Layer 6 of a small transformer language model trained on English Wikipedia (11 layers, counted from 0, width 64).
A neuron's activation on a vector x is SiLU(gate . x) times (in . x), where the dot is the dot product.
The model reads these tokens: " Farm" "ers" " |" " David" " S" "nell" "ing" " |" " " "2" "," "2" "4" "4" " |" " " "4" "." "5" "6" " |" " +" "4" "." "5" "6" " |" "\n" "|" " " " |" " Democratic"

The vector x that enters this layer's MLP at each token. A number n stands for n times 0.048.
0 " Farm": 46 -23 -30 -10 -8 1 -3 -16 1 13 -11 -5 29 -14 28 -9 7 -14 14 -7 -3 -3 38 -2 -18 -51 -21 -15 11 31 12 -27 31 -54 -6 6 5 20 8 -30 3 -36 -14 6 -1 20 25 -5 -23 13 -5 -1 -5 37 17 29 -3 31 8 22 21 -22 45 -19
1 "ers": 66 -28 -9 -19 -7 -17 4 -14 33 14 9 16 13 -47 25 -11 20 4 12 -22 5 -18 -43 -11 -11 -36 0 13 19 -5 26 -15 15 -48 -4 -10 -10 16 15 -4 -9 -19 -3 5 19 14 34 11 -23 13 -2 -26 -7 8 18 33 -13 10 34 -3 17 -27 15 -12
2 " |": 48 -11 -14 3 -6 -11 -2 6 13 25 -5 16 15 8 5 -10 -2 -16 5 -2 60 -5 -26 19 -15 -5 9 -6 4 -6 14 -16 23 -9 -3 -10 -16 23 10 -10 5 -2 -18 -16 18 21 -14 -7 -11 -3 -5 -9 12 -3 12 0 -11 -15 15 18 9 -1 -2 70
3 " David": 8 -85 -8 -12 29 4 3 12 6 0 -15 -28 -6 -1 16 -1 8 11 8 -6 -21 -10 -1 8 -14 -49 14 28 34 7 -16 -3 49 -74 2 -37 -19 26 7 -3 -2 -28 -25 -3 17 32 8 4 -4 36 25 -14 10 19 2 10 6 42 -3 12 11 -24 9 21
4 " S": 1 6 20 35 14 10 19 7 17 -3 20 -22 31 8 2 -6 -12 -17 12 4 32 -11 9 -34 -14 -44 34 49 37 49 5 -50 7 -19 -28 8 -11 -6 -31 5 -10 -11 -11 -5 28 -25 12 -1 -12 21 10 -21 27 4 -19 -8 -8 27 25 -15 -3 19 -10 -23
5 "nell": 49 -32 -4 -24 -12 8 -1 -21 14 1 -19 -23 16 -11 -3 -4 -10 -5 9 18 -14 -2 -45 -18 -13 -49 34 11 21 22 5 -24 49 -51 -7 -4 -10 -10 4 -29 -11 -24 -5 9 8 29 8 1 -15 29 21 -20 18 43 8 16 -15 46 16 17 11 -21 10 -3
6 "ing": 60 -28 -26 -45 1 -7 -2 -25 23 -4 9 -5 12 -29 11 -9 3 5 3 -17 -6 -19 -17 -20 -17 -78 -3 4 15 2 17 -9 7 -25 -9 6 -17 29 7 -3 -8 -7 -9 9 15 37 28 -2 -28 6 2 -21 10 36 17 3 21 28 9 18 23 -6 -4 22
7 " |": 49 -13 -14 -3 -10 -17 0 6 10 23 -5 13 15 9 -1 -13 -5 -13 9 1 59 -6 -27 19 -21 -6 14 -1 5 -6 15 -13 24 -8 1 -10 -16 22 11 -16 3 -1 -15 -15 18 16 -15 -6 -12 -2 -1 -9 10 1 12 0 -14 -18 14 18 7 -2 -7 70
8 " ": -1 1 -9 -4 0 -36 -11 5 25 11 1 5 2 17 11 -13 -17 9 5 -6 16 -1 -10 -6 -2 35 0 2 7 42 12 19 0 -3 -4 -1 -20 -13 5 11 -10 -10 -11 21 5 11 -17 -1 -1 8 -6 -27 28 8 18 8 -11 -26 7 -90 27 14 23 36
9 "2": 10 -12 7 -10 16 38 13 -18 3 12 25 3 18 0 -23 14 -5 -14 -34 -27 13 6 -40 -7 -12 -16 -9 30 8 28 15 27 0 18 2 39 3 72 1 1 -7 -1 -28 -7 13 -1 -30 5 6 7 88 5 3 34 -11 8 -13 -14 -21 -32 -6 24 30 16
10 ",": 32 -8 42 -18 -22 28 -26 -15 14 6 -8 0 -6 61 7 20 7 -29 10 -34 -6 -11 -23 11 -24 39 24 27 16 -4 15 11 -27 -20 -13 11 14 -12 -19 -25 13 -63 5 -2 -16 29 18 12 6 17 -16 -36 -10 -11 -37 -17 -1 -27 -2 -6 -4 22 14 37
11 "2": 34 -32 11 14 18 3 -13 -18 2 9 9 -16 14 16 -5 15 15 -14 -45 -64 1 14 -16 1 -33 -25 -1 -19 -5 -6 11 -3 10 11 12 57 0 38 -19 -22 21 -3 -23 -1 21 -12 -7 -6 -10 40 47 15 11 28 -22 17 3 3 14 -29 16 4 25 2
12 "4": 48 -28 9 22 10 3 -12 -24 4 10 -1 -14 18 22 1 16 25 -3 -42 -51 -6 22 -4 6 -31 -5 4 -13 1 -4 12 6 9 4 13 53 -3 41 -15 -15 24 5 -21 4 24 -8 5 -9 -21 39 32 16 19 30 -20 14 11 14 15 -28 20 0 16 8
13 "4": 51 -24 -2 27 23 26 -17 -30 7 9 -7 -6 13 6 3 5 38 -6 -24 -48 -13 26 4 0 -19 9 1 -16 -7 -12 15 2 4 1 25 54 2 55 -12 -7 23 -1 -13 11 26 -4 13 -9 -20 29 24 13 19 20 -17 12 5 22 15 -19 14 -4 20 14
14 " |": 49 -11 -15 3 -14 -8 0 11 4 22 -9 8 9 4 0 -7 2 -15 4 -8 59 -5 -20 20 -25 4 14 -7 1 -9 11 -15 16 -16 4 -10 -11 29 7 -18 15 -2 -19 -17 23 15 -13 -9 -16 5 -7 -8 10 1 10 -4 -10 -24 20 9 5 -12 -3 69
15 " ": -9 18 -3 1 -3 -25 -4 0 22 13 5 6 -5 0 18 -1 -7 -1 17 -9 21 10 -19 -16 8 67 13 0 -2 37 15 11 -7 -7 -10 -8 -7 -3 0 6 4 -6 -5 5 11 18 1 1 -3 4 8 -17 27 13 12 -7 -13 -22 3 -94 19 18 17 25
16 "4": 25 -16 -7 20 13 -14 8 -32 31 12 15 5 18 32 -8 14 18 9 -50 -10 1 22 -15 -2 -18 24 5 13 13 24 15 8 -5 4 -4 41 -4 75 3 -6 7 6 -23 11 29 13 -13 -25 -3 27 58 21 19 16 -17 8 5 2 -4 -50 15 11 13 10
17 ".": 37 -18 -14 -4 -24 -20 3 -10 24 -11 46 -21 2 59 -5 1 42 -21 20 9 -8 21 -19 -3 2 65 37 -8 -6 2 4 -7 -10 18 3 -32 0 14 -40 -18 21 3 -34 -20 21 20 3 24 21 22 -10 14 22 32 -20 6 -4 -5 -7 -19 6 20 -6 28
18 "5": 44 -5 9 34 0 8 12 -21 1 -2 -1 -5 3 24 22 6 28 3 -38 -50 -11 14 14 -9 -49 24 15 -4 -20 2 5 8 9 -28 -5 35 12 65 1 -1 8 1 -21 -7 22 25 6 -16 4 21 41 6 22 15 -5 28 -1 5 5 -32 18 11 -17 22
19 "6": 45 -4 7 36 0 16 2 -21 5 -10 -6 -7 1 12 22 -1 39 5 -34 -41 -11 19 18 -10 -49 22 14 -10 -18 -1 9 7 3 -30 -5 29 14 66 2 -1 13 -3 -19 -12 20 25 12 -18 6 15 38 4 22 18 -1 25 5 12 2 -33 17 13 -14 22
20 " |": 46 -6 -15 5 -17 -9 8 10 0 18 -10 8 8 2 1 -8 0 -18 11 -6 61 -3 -20 17 -27 12 17 -5 -1 -8 10 -14 19 -20 6 -13 -9 31 7 -19 13 -8 -21 -22 22 20 -11 -8 -11 5 -7 -9 8 3 8 -2 -13 -22 18 10 3 -9 -9 69
21 " +": 0 -11 -27 38 -29 -21 0 49 57 -21 31 -1 0 -18 1 14 20 -19 -23 -16 17 -7 -13 -7 15 26 -4 33 -5 -6 -2 11 19 -39 -8 11 -9 -3 -17 22 49 -50 45 -4 12 39 -18 -12 -3 33 8 -16 5 18 21 -1 -20 -40 5 -15 17 23 -27 24
22 "4": 44 -9 -6 27 3 -23 24 -12 38 16 23 7 24 15 2 28 21 10 -48 -25 -5 19 4 -8 -7 17 4 9 -1 8 2 4 -1 2 8 44 -7 65 -1 23 27 5 -19 -10 21 23 -5 -31 -9 27 47 -11 17 -9 -8 23 4 -12 -3 -27 16 32 4 22
23 ".": 42 -13 -10 3 -37 -27 7 2 26 -19 53 -30 4 41 -4 8 53 -21 14 13 -2 17 1 -8 -2 56 37 -20 -7 -6 -1 -6 -13 14 6 -26 6 12 -38 1 23 -12 -23 -24 16 32 6 9 13 22 -12 -10 23 26 -18 7 3 -12 -1 -16 9 17 -4 31
24 "5": 42 -5 4 32 -7 7 28 -12 7 -6 11 -3 9 14 22 10 27 1 -42 -43 -14 14 23 -13 -43 20 11 -2 -20 0 2 4 6 -28 -4 36 5 65 3 11 20 2 -21 -16 14 28 3 -17 5 19 41 -10 18 10 0 32 -2 -2 0 -30 10 20 -21 28
25 "6": 44 -4 3 35 -6 13 14 -12 9 -13 4 -4 6 6 22 3 39 3 -39 -38 -14 17 27 -14 -45 21 8 -7 -18 -2 5 6 2 -33 -6 30 7 66 3 9 23 -1 -20 -15 13 29 7 -18 8 14 36 -6 19 11 1 28 4 2 -2 -33 11 20 -19 27
26 " |": 47 -2 -17 6 -16 -12 11 11 1 12 -5 7 11 2 1 -11 2 -18 10 -10 61 -2 -18 13 -24 17 19 -9 1 -13 7 -14 16 -26 6 -13 -9 31 10 -19 17 -6 -16 -23 19 27 -10 -10 -9 5 -6 -11 3 2 7 -1 -10 -23 19 9 1 -10 -11 67
27 "\n": 15 -30 7 30 2 20 -7 -3 19 -2 31 23 24 -23 -11 -27 3 12 11 3 36 21 -6 20 27 27 19 13 16 7 23 -11 -6 7 17 23 -18 -30 1 -16 58 -30 -23 -8 25 27 -15 6 13 -22 10 -4 20 -6 54 4 -4 43 13 -1 44 7 -9 21
28 "|": 16 -16 -22 -14 10 14 14 46 0 -23 -35 0 15 25 -11 -23 35 2 1 -42 48 -4 7 -3 -12 28 21 23 19 19 28 -4 32 -1 -4 -9 -11 42 10 -10 -15 -9 0 -1 1 -6 0 -4 -6 -5 -10 -18 -25 -9 7 1 14 15 8 17 -8 -16 9 60
29 " ": -26 -5 7 -12 27 2 -5 3 44 -8 -16 10 -11 19 -6 -12 -6 32 11 -1 8 -6 26 8 -7 57 5 32 -8 53 0 10 11 -14 12 -10 -3 7 9 -6 15 8 44 45 -18 -13 0 20 -13 14 -6 -6 -2 -14 17 -13 -11 -15 -17 -74 -3 1 8 18
30 " |": 41 -21 7 6 -6 4 -12 17 13 -4 -22 5 1 8 0 -10 12 -4 -3 4 52 -14 -16 24 -15 8 16 20 17 1 1 -10 24 -22 5 -11 -8 45 3 3 14 -5 10 -16 -7 21 -15 -9 2 7 -24 5 5 -22 -3 -10 -6 -13 -16 24 5 -3 3 73
31 " Democratic": 29 -27 -9 -20 19 31 12 16 29 14 -12 -14 13 37 15 -24 28 12 -24 -15 1 -17 -5 -15 22 51 18 11 39 -28 1 -12 23 3 19 1 -20 49 1 -3 -10 20 11 -40 4 22 19 10 33 -8 19 8 22 4 32 -4 -7 -15 -37 -7 -2 48 58 -1

Each question shows the input weights of one neuron of the MLP. A number n stands for n times 0.0073.

n115 gate: 26 -19 -11 -41 -25 -15 4 -17 -52 34 -21 32 49 -42 21 -23 12 9 -2 7 -52 -24 -5 3 19 -18 -33 -26 -15 -43 -12 -10 27 31 7 -14 -8 17 46 33 -17 -5 -12 -1 -3 28 -35 7 -4 -49 20 -6 8 19 37 14 -5 -4 20 7 -1 34 -19 -9
n115 in: -4 -11 -5 -9 -26 -34 -18 -32 -39 13 3 -2 29 -4 -2 36 -35 10 -11 -1 -12 8 -18 -5 1 -19 -4 -26 -21 32 48 -24 8 1 43 -2 -25 9 18 -3 -26 -13 -42 -26 -17 -9 -1 19 -7 -31 -1 -24 18 21 17 3 -59 25 20 1 17 -5 -18 -14
It fires most on token 6 "ing"

n5 gate: -38 60 -25 31 -2 -33 -2 42 5 7 13 -4 -31 11 -6 1 -2 -5 4 -10 41 -4 3 2 8 60 -13 -10 2 -4 34 -22 -26 20 30 6 15 -10 24 -16 1 -10 14 -30 11 -5 -19 7 -11 -13 -10 -8 29 -3 26 -1 26 -22 28 -7 -14 28 -30 -20
n5 in: 5 -9 6 -14 4 23 17 -16 -3 -25 -31 39 40 -41 17 -28 -8 16 -7 1 21 25 9 9 14 4 9 35 -47 -1 -41 38 32 12 3 -6 46 21 -51 -10 -4 -4 6 -31 -26 -18 2 -9 2 -51 -2 4 7 29 -28 -13 -1 -13 27 -22 19 -27 41 2
On which token does it fire most, and how strongly? 15 " ", at about 1.1

n81 gate: -11 7 -41 -4 -21 7 -5 1 8 3 -12 21 -25 -31 1 -17 22 -5 14 -2 -35 -7 9 -6 -9 -13 -48 -56 33 10 -9 -37 -5 -15 -15 23 44 23 23 42 -20 -7 -12 -29 -1 -13 21 -14 -23 11 -23 -28 12 -39 7 19 25 27 4 19 -3 -53 2 0
n81 in: 24 39 5 -24 5 -13 -12 -24 20 21 -18 10 41 19 -18 -10 -1 6 24 -6 18 -21 6 -22 32 -2 -18 14 -17 0 -1 0 20 15 -9 -39 -42 -4 18 -25 -18 16 52 -10 -37 2 47 31 24 -10 37 38 -31 28 18 -14 20 6 -24 19 2 8 25 -3
Its three highest activations, in order, are on tokens 0 " Farm", 6 "ing", 1 "ers"

n60 gate: 4 -17 0 -3 12 33 -23 29 -34 -6 35 5 34 -15 -21 29 -17 19 10 19 5 -37 -34 -19 -4 -15 9 12 17 -14 21 17 14 33 -25 18 -32 -4 -22 -11 -4 -24 -14 -16 -8 -3 38 9 -7 -14 -20 9 -2 39 -21 -13 -47 -21 -16 -28 -10 -47 -5 9
n60 in: 19 19 17 12 4 -2 6 21 2 -4 24 9 -34 17 17 23 9 -20 -4 12 9 -9 -13 10 19 0 -6 -36 19 -20 33 -8 27 6 -33 7 -5 -17 -59 -3 31 -40 33 -12 0 -3 -22 19 -20 -17 11 6 23 -1 18 21 14 2 -7 -21 9 10 37 -27
Its three highest activations, in order, are on tokens 10 ",", 4 " S", 11 "2"

n69 gate: -20 2 -46 12 15 -20 30 -16 2 20 -53 32 45 -19 -4 -5 -27 24 -17 1 -52 -8 19 13 -8 -9 -5 -10 -8 0 33 -25 -21 4 -21 -14 -14 5 -5 -4 -11 10 -17 -38 -15 -11 -53 15 28 -35 18 8 -7 -9 13 6 -2 -19 47 28 -28 -16 -80 -19
n69 in: -5 44 26 -20 11 -4 -43 -7 -5 -12 39 -14 -34 1 23 -20 4 11 46 -7 4 -11 8 4 27 4 18 3 7 -33 -35 -2 5 -14 20 -23 22 -18 -31 8 -18 22 -8 4 80 16 13 -4 -12 9 -55 -10 -19 -27 15 -21 24 7 -45 0 9 -3 46 2
It fires most on token 9 "2"

n89 gate: 6 44 7 -17 -56 16 42 0 -14 -8 -15 -5 -11 -40 -14 -2 -11 -23 -3 43 -19 -10 -1 9 21 40 8 4 -6 -5 2 -29 5 10 -33 -8 14 -12 8 27 -8 -9 29 -30 -23 -9 -17 -16 33 -41 -18 76 15 -26 18 4 -23 9 -17 26 -35 10 8 -3
n89 in: -48 -21 7 -2 -1 -32 -30 9 -14 -3 25 26 -1 -24 -39 3 7 20 26 10 2 17 39 3 27 -22 10 -22 14 -9 -1 -20 -1 -1 -10 13 4 2 -26 16 -14 26 -24 -23 38 -36 2 1 -19 -19 -3 -48 22 -8 -42 6 17 -31 30 -13 6 -4 34 -29
It fires most on token 10 ","

n112 gate: 11 -20 -1 -16 -29 -23 2 -3 18 36 35 -3 3 -28 -14 -12 -11 -7 -22 8 -24 -24 -9 -12 1 -18 7 13 -33 -27 19 -12 58 1 0 26 -2 7 -1 -20 -17 -20 -13 6 -2 -3 0 54 -41 0 10 1 21 10 23 19 1 -55 20 -35 -10 -2 -10 -12
n112 in: -10 -4 6 -19 -25 -38 10 -6 11 -29 -23 6 52 7 -7 41 -15 29 -17 -6 -20 -3 11 -16 -1 -5 14 67 -7 2 9 -40 5 -23 -26 19 -9 -4 -4 7 3 15 -12 9 0 18 -32 6 36 -14 20 -8 -39 4 1 -20 -21 13 9 -15 -23 -3 -17 -7
Its two highest activations, in order, are on tokens 5 "nell", 21 " +"

n88 gate: 12 36 -27 -12 -28 20 39 -19 -48 7 -50 -34 -14 -49 14 -31 28 22 11 4 4 2 22 -27 -8 30 -4 34 -1 -22 19 22 -3 19 -20 -16 -7 24 -2 -37 -46 -4 -14 -15 -3 -30 4 -15 0 35 33 -14 -14 6 -30 -30 1 -26 8 3 9 2 -3 -23
n88 in: 21 5 13 -28 31 -10 -34 -1 -4 -29 5 4 -4 22 29 25 -5 13 14 -22 -3 -15 -12 42 56 38 13 -8 -46 -4 26 22 33 -26 29 6 24 7 -25 -1 -23 -8 22 -15 18 12 5 0 23 -1 6 26 3 -13 -10 -7 0 29 -15 -3 -31 -13 6 21
It fires most on token 28 "|"

n34 gate: -31 6 3 17 -46 25 20 7 19 -48 -12 -2 1 -14 21 29 20 15 11 10 22 18 33 -12 -1 45 3 8 -8 -20 -19 46 -25 12 -3 12 1 -17 -20 4 12 12 -39 -32 7 1 -9 -32 2 -10 2 9 9 -17 -20 -6 10 -73 -19 5 9 -35 -19 -2
n34 in: 22 -16 40 26 -37 58 13 -4 22 5 -44 35 -5 2 -8 -10 40 -3 0 -45 13 -5 10 -21 -6 -20 -3 4 -13 -12 23 37 -46 21 19 23 -22 0 31 14 2 16 32 36 10 25 9 -15 17 -8 -2 -12 12 -24 -27 -6 -5 -33 -26 18 12 -35 -2 38
It fires most on token 25 "6"

n29 gate: -28 1 -12 11 -30 -16 -60 33 -40 -14 -23 -2 -14 -18 38 7 -6 13 -43 -6 27 -36 -7 -27 0 -20 -27 3 -43 -10 -1 -28 -23 -2 36 1 -35 1 -7 -18 2 30 -49 5 33 -24 -12 18 -14 -10 15 -17 -5 11 -3 -29 -1 12 -2 38 -16 2 -7 -20
n29 in: -5 38 -10 -2 16 -32 -19 -29 10 3 6 24 -3 44 52 15 32 9 -15 -14 -35 -17 -28 27 -24 16 10 -16 -7 1 1 7 8 14 56 34 -36 -19 -2 -28 -7 -6 -34 -8 16 3 -6 31 -2 9 2 0 -29 3 31 -8 0 14 -16 36 -5 39 10 -7
It fires most on token 11 "2"

n111 gate: 5 -12 33 -8 -2 9 -9 -26 -9 -27 -47 33 10 -9 -3 -50 -8 14 41 31 10 -22 -25 -10 38 5 -2 18 10 4 -28 3 22 24 -12 27 -42 -16 1 0 31 11 10 13 -59 -4 20 -8 -13 14 9 4 -3 25 13 -17 -8 20 -41 17 -39 -67 26 0
n111 in: 12 -31 -17 -47 5 6 -33 2 1 12 -18 17 27 -24 -5 5 5 -11 5 5 -12 -13 12 7 -44 24 3 -4 1 -3 -18 36 -18 30 1 22 -9 10 45 1 23 15 41 43 6 -35 34 -29 -35 -20 13 0 -37 31 -20 9 -15 5 -17 -12 -19 23 -29 29
It fires most on token 29 " "

n94 gate: -2 0 -12 -11 12 -6 21 3 -34 1 5 -32 -1 26 3 -7 -18 25 18 -45 -32 -52 32 -59 -2 38 -5 26 0 7 -19 0 38 11 12 5 34 27 36 8 -39 7 -11 -32 -13 4 28 -1 1 -8 26 -2 -3 -3 8 -14 8 -38 16 22 -16 37 8 5
n94 in: 6 -12 6 7 -12 -31 -24 -19 -59 -4 39 -16 49 -4 -7 17 -7 27 27 -20 -5 25 14 -17 32 37 11 -12 -14 12 30 7 0 5 -22 -3 43 -12 10 -10 -29 29 -34 -33 16 1 26 -11 42 17 22 1 -29 3 -2 -17 -12 1 11 4 -28 9 28 20
It fires most on token 31 " Democratic"

n107 gate: -25 15 45 1 -24 6 8 -35 -9 -7 -36 10 -20 -11 21 33 -19 13 -4 -9 36 6 51 -25 21 7 -9 -4 21 -22 15 28 1 14 14 -49 -36 -9 -9 -7 -25 -25 -28 -16 15 10 16 26 6 28 -17 -18 -35 31 -36 -39 -40 1 -34 -4 -10 11 -60 -5
n107 in: 0 10 28 42 -63 -32 -1 35 5 10 -9 -3 -40 -7 32 0 10 -18 -12 -2 8 -8 39 -23 -3 21 -44 -23 0 -12 7 18 4 7 -8 -24 -9 4 -21 -6 -6 -24 9 26 8 18 -8 10 -4 32 19 16 -36 -52 -1 -23 14 -15 6 -16 -30 63 -17 -6
Its two highest activations, in order, are on tokens 10 ",", 5 "nell"

n18 gate: -12 5 -17 5 22 -2 -5 21 -33 -26 -45 7 16 32 -14 -18 -1 -17 -1 -7 14 -24 8 21 -32 -13 6 24 -2 -7 4 34 -4 39 1 42 -18 -34 -13 -16 -33 -15 -26 28 -35 10 -22 -13 34 -66 12 53 -54 -21 -4 -27 5 -5 2 -22 1 8 29 -8
n18 in: -21 -28 22 -14 27 -9 -12 9 10 40 -26 -18 0 -10 -59 -6 -1 27 9 2 -28 8 23 -19 -52 26 -6 3 -6 -26 1 1 -29 15 37 8 49 6 -3 18 24 14 55 -1 -44 29 18 -9 37 -2 -11 2 -34 -13 5 30 -45 24 -14 4 -15 9 3 7
On which token does it fire most, and how strongly? 4 " S", at about 0.84

n37 gate: 31 -4 -16 9 21 -30 46 4 -51 42 2 19 -1 2 4 -42 -34 20 38 5 -17 -10 -5 1 -4 -14 14 9 -3 -14 -18 29 29 15 19 18 30 -3 6 -11 -34 -16 -21 -17 -36 -24 -10 -2 30 -6 18 -25 6 19 9 29 2 -16 54 38 -21 -3 34 9
n37 in: 0 -9 -53 15 -15 -34 -16 31 12 26 16 -27 -41 -30 6 0 -33 8 -6 -2 34 15 -16 0 21 11 5 -20 25 -19 -7 -17 26 -7 -32 17 -7 -33 -3 -8 -20 8 -36 21 14 4 1 19 1 42 31 -23 -28 -8 18 -31 31 -15 6 0 8 36 13 16
It fires most on token 7 " |"

n125 gate: -4 41 -32 5 38 13 -7 -4 -19 -3 -46 -1 37 -27 47 -4 0 -18 47 -3 6 -38 22 28 14 -18 10 -25 -75 -28 18 35 3 25 4 -43 -9 0 20 4 -4 9 26 19 0 -27 -37 44 17 18 -39 -47 12 -43 19 23 -6 4 -16 22 -11 -51 10 -14
n125 in: -9 28 10 -32 49 10 -11 25 18 -30 2 16 12 6 -13 34 -31 -32 8 15 -9 -37 31 31 -22 -6 -13 11 -46 5 -16 30 41 -17 -26 -50 13 -19 8 38 -40 17 26 5 -40 -46 -17 28 26 33 -22 -22 -33 8 29 25 -2 -54 2 -38 -18 4 24 -6
It fires most on token 27 "\n"

n85 gate: 5 41 -16 4 -17 -10 -17 50 -6 -11 33 6 1 -3 -5 -5 -25 11 12 -42 13 -13 18 36 -1 13 -10 -46 34 -5 10 19 -33 3 33 15 26 7 -15 -19 -5 15 -7 4 -13 3 5 3 26 -21 1 50 13 -23 8 -19 -24 -22 25 -21 6 -52 -12 4
n85 in: -11 -11 15 -14 2 39 15 26 -5 5 -5 18 18 -19 -22 33 -44 13 38 -27 9 -5 25 1 -22 14 16 -28 -1 17 12 -28 -2 -19 44 -3 28 13 -20 -24 -17 24 8 -10 17 6 15 8 0 -20 9 42 32 -37 -5 -27 -15 -14 -31 19 18 -19 -16 15
It fires most on token 26 " |"

n25 gate: -14 -37 19 -32 33 -4 -5 -30 -5 -53 28 69 5 14 -20 -24 -4 16 -15 -18 9 -58 -3 -10 -20 5 8 -4 -34 -24 12 1 10 1 -4 17 40 2 -46 11 -5 14 24 -12 -6 -14 13 2 1 11 3 43 9 17 -17 -16 23 23 2 1 -12 -3 -17 -7
n25 in: 8 -17 -17 -9 -25 25 -23 15 33 24 -1 18 37 9 34 -5 -28 -30 -23 1 26 -3 -15 2 43 -12 -7 1 -35 -29 -46 24 7 -13 21 9 -29 -13 20 -20 -31 31 -28 17 27 -10 19 -2 16 -17 25 -22 20 11 26 14 11 -1 0 -8 -6 6 7 -14
Its two highest activations, in order, are on tokens 11 "2", 9 "2"

n11 gate: 15 13 -9 18 30 -22 14 -26 10 -32 5 35 0 5 64 -32 4 36 -22 6 -8 2 -21 -23 42 22 -14 -47 18 -10 -29 19 -2 20 -13 14 -21 -19 17 7 25 10 -55 -5 -12 18 -10 -17 31 -53 -15 -25 1 2 -35 -2 -1 31 -28 -6 -5 -10 -23 22
n11 in: 25 3 -38 -7 10 -16 -9 -18 31 31 -22 19 17 -17 10 -18 -1 34 -1 2 14 -5 -4 30 9 -22 13 5 34 1 -16 -24 25 6 6 16 -10 0 -21 -3 -43 11 -13 35 9 -20 -19 16 -4 15 6 1 21 19 16 -16 -9 -23 2 3 -18 1 29 -10
It fires most on token 8 " "

n61 gate: -17 21 -30 29 -3 -17 18 -36 10 -9 -15 -3 28 -2 -2 13 -23 37 -5 13 10 -5 -18 -4 14 19 44 32 -43 14 0 -19 7 -13 31 -19 -78 -31 -34 27 4 29 -45 -14 5 -27 3 25 -7 29 17 -21 6 7 -2 -41 -68 5 11 59 -36 7 -36 -9
n61 in: 29 -12 -16 8 -6 -37 36 -6 -40 -16 32 -24 7 17 -16 29 -52 19 -8 12 -11 1 24 -46 6 -1 9 -14 -24 -31 17 -27 10 9 -15 24 17 16 -4 -1 -1 -9 0 -3 10 11 -6 -8 18 -9 -33 -6 -25 36 -12 25 -18 -37 32 -25 44 -13 -16 -23
Its two highest activations, in order, are on tokens 17 ".", 4 " S"

n114 gate: -41 30 -26 -41 -61 -3 -25 -8 -14 -23 50 32 19 10 14 21 28 34 -19 -50 -23 -13 17 11 -17 25 -9 -11 17 -21 -65 25 11 13 -7 38 18 40 -7 -23 21 32 38 -5 -14 11 9 6 9 23 34 3 -41 -24 19 11 21 -28 -43 11 -38 17 -49 -13
n114 in: 4 26 19 11 66 1 17 36 16 9 -5 24 -2 10 7 -13 9 -18 15 15 6 8 -4 -14 5 -42 18 -27 -22 1 -17 -4 -34 17 53 -3 -32 -38 -6 1 38 29 -76 -8 50 24 -24 -1 2 43 -28 32 33 35 -2 42 -6 23 6 -21 11 31 -16 7
It fires most on token 22 "4"

n45 gate: 38 15 6 16 32 20 -9 22 -6 -34 -57 11 -6 13 -16 19 -18 -6 12 -29 -4 -17 -11 -4 65 7 -19 15 -22 0 0 -8 -15 7 -71 -16 19 -35 20 -17 3 -6 38 -53 -2 -46 6 33 22 -35 -11 3 -9 -54 -45 1 -19 -24 0 21 -18 -5 19 2
n45 in: 12 33 -10 28 -5 -24 30 -36 -19 -6 -7 45 23 14 -43 -25 4 -22 -36 -15 -22 -22 7 -18 -2 15 -28 29 -10 37 23 -54 3 -11 -11 7 12 11 39 17 7 15 11 4 -32 8 55 -11 25 -28 44 -16 -1 -4 11 23 4 27 -3 18 -21 3 -18 14
On which token does it fire most, and how strongly? 28 "|", at about 1.1

n22 gate: -13 -2 32 -2 -4 13 -44 -13 -10 1 8 -19 -27 -35 -2 -12 27 29 -23 9 33 -7 -9 -5 20 0 -22 -32 -13 -4 -32 -23 26 13 14 12 -39 11 -27 13 6 54 5 41 -23 -19 27 -18 12 26 -21 18 -29 15 -11 -27 6 30 -40 -9 -13 19 26 -15
n22 in: -7 -14 14 5 9 30 -3 -7 32 5 -33 -15 -29 -14 21 50 -6 -26 10 15 8 32 -11 14 19 14 -11 5 -12 20 -24 -4 -11 16 6 22 8 16 -15 -5 -29 -17 -3 -6 -4 2 2 -22 -53 22 22 13 -18 -29 -20 1 -2 -39 18 2 -8 -29 24 9
It fires most on token 13 "4"

n31 gate: 0 13 8 1 2 6 -33 27 -69 6 -11 -11 -64 32 -12 7 1 10 -7 -14 7 -64 -6 11 17 19 45 -26 26 1 -14 9 -22 27 -11 -6 22 -24 6 -53 6 18 -13 -12 -19 -16 15 -17 18 -33 12 -3 -33 34 -4 -14 -4 28 28 -2 24 3 38 -25
n31 in: -4 48 -35 -38 -3 9 4 0 3 27 -9 31 -39 27 1 2 -4 -32 -3 2 -28 -19 -9 29 -17 16 35 -8 25 -9 13 -15 -7 37 6 -12 -16 3 21 -8 -13 -2 19 -52 21 -14 3 -25 -11 34 -12 -18 16 5 -10 27 37 5 24 15 4 6 -15 6
It fires most on token 10 ","

n86 gate: 3 -10 20 -32 19 14 -34 21 35 8 -34 9 5 -6 27 -34 5 27 4 46 25 20 10 -13 21 10 -20 -20 21 -21 3 7 -10 29 -24 1 -36 -38 15 2 -30 15 27 10 20 -41 -16 23 -15 -8 14 -17 -8 -36 -37 1 29 -10 -28 35 -25 -6 -6 -20
n86 in: -11 -19 -16 -15 -12 -13 28 -45 -4 -13 -19 -25 -32 -14 -3 -18 -35 8 7 -3 -26 10 -4 21 9 0 46 44 -13 15 -60 26 23 26 -11 18 -5 8 17 43 -45 7 19 23 -15 -1 -30 -6 -15 -37 14 -32 -27 7 -46 0 -12 -26 -10 -1 -8 -25 6 -16
It fires most on token 27 "\n"

n95 gate: 5 3 -34 -16 17 -56 -44 -4 -34 11 25 -18 18 -8 -24 -49 11 12 -26 -17 0 -11 19 65 -8 17 -1 -4 3 -42 -41 -4 14 6 -52 48 19 -11 18 -23 4 -12 14 -31 -21 -23 -37 4 25 -34 36 28 -84 -52 7 -1 38 -30 -10 29 12 1 -23 -16
n95 in: 1 -10 -52 12 -15 -6 -56 12 7 -9 17 -2 22 1 -6 -21 -40 3 -43 -22 -19 4 11 -17 43 -10 -18 1 11 -20 -36 36 19 19 -33 61 -11 22 8 11 28 3 -5 -22 -29 -1 35 -14 -11 -35 -23 15 -9 -7 -8 -49 78 -23 -31 -11 -32 32 13 3
On which token does it fire most, and how strongly? 1 "ers", at about 0.61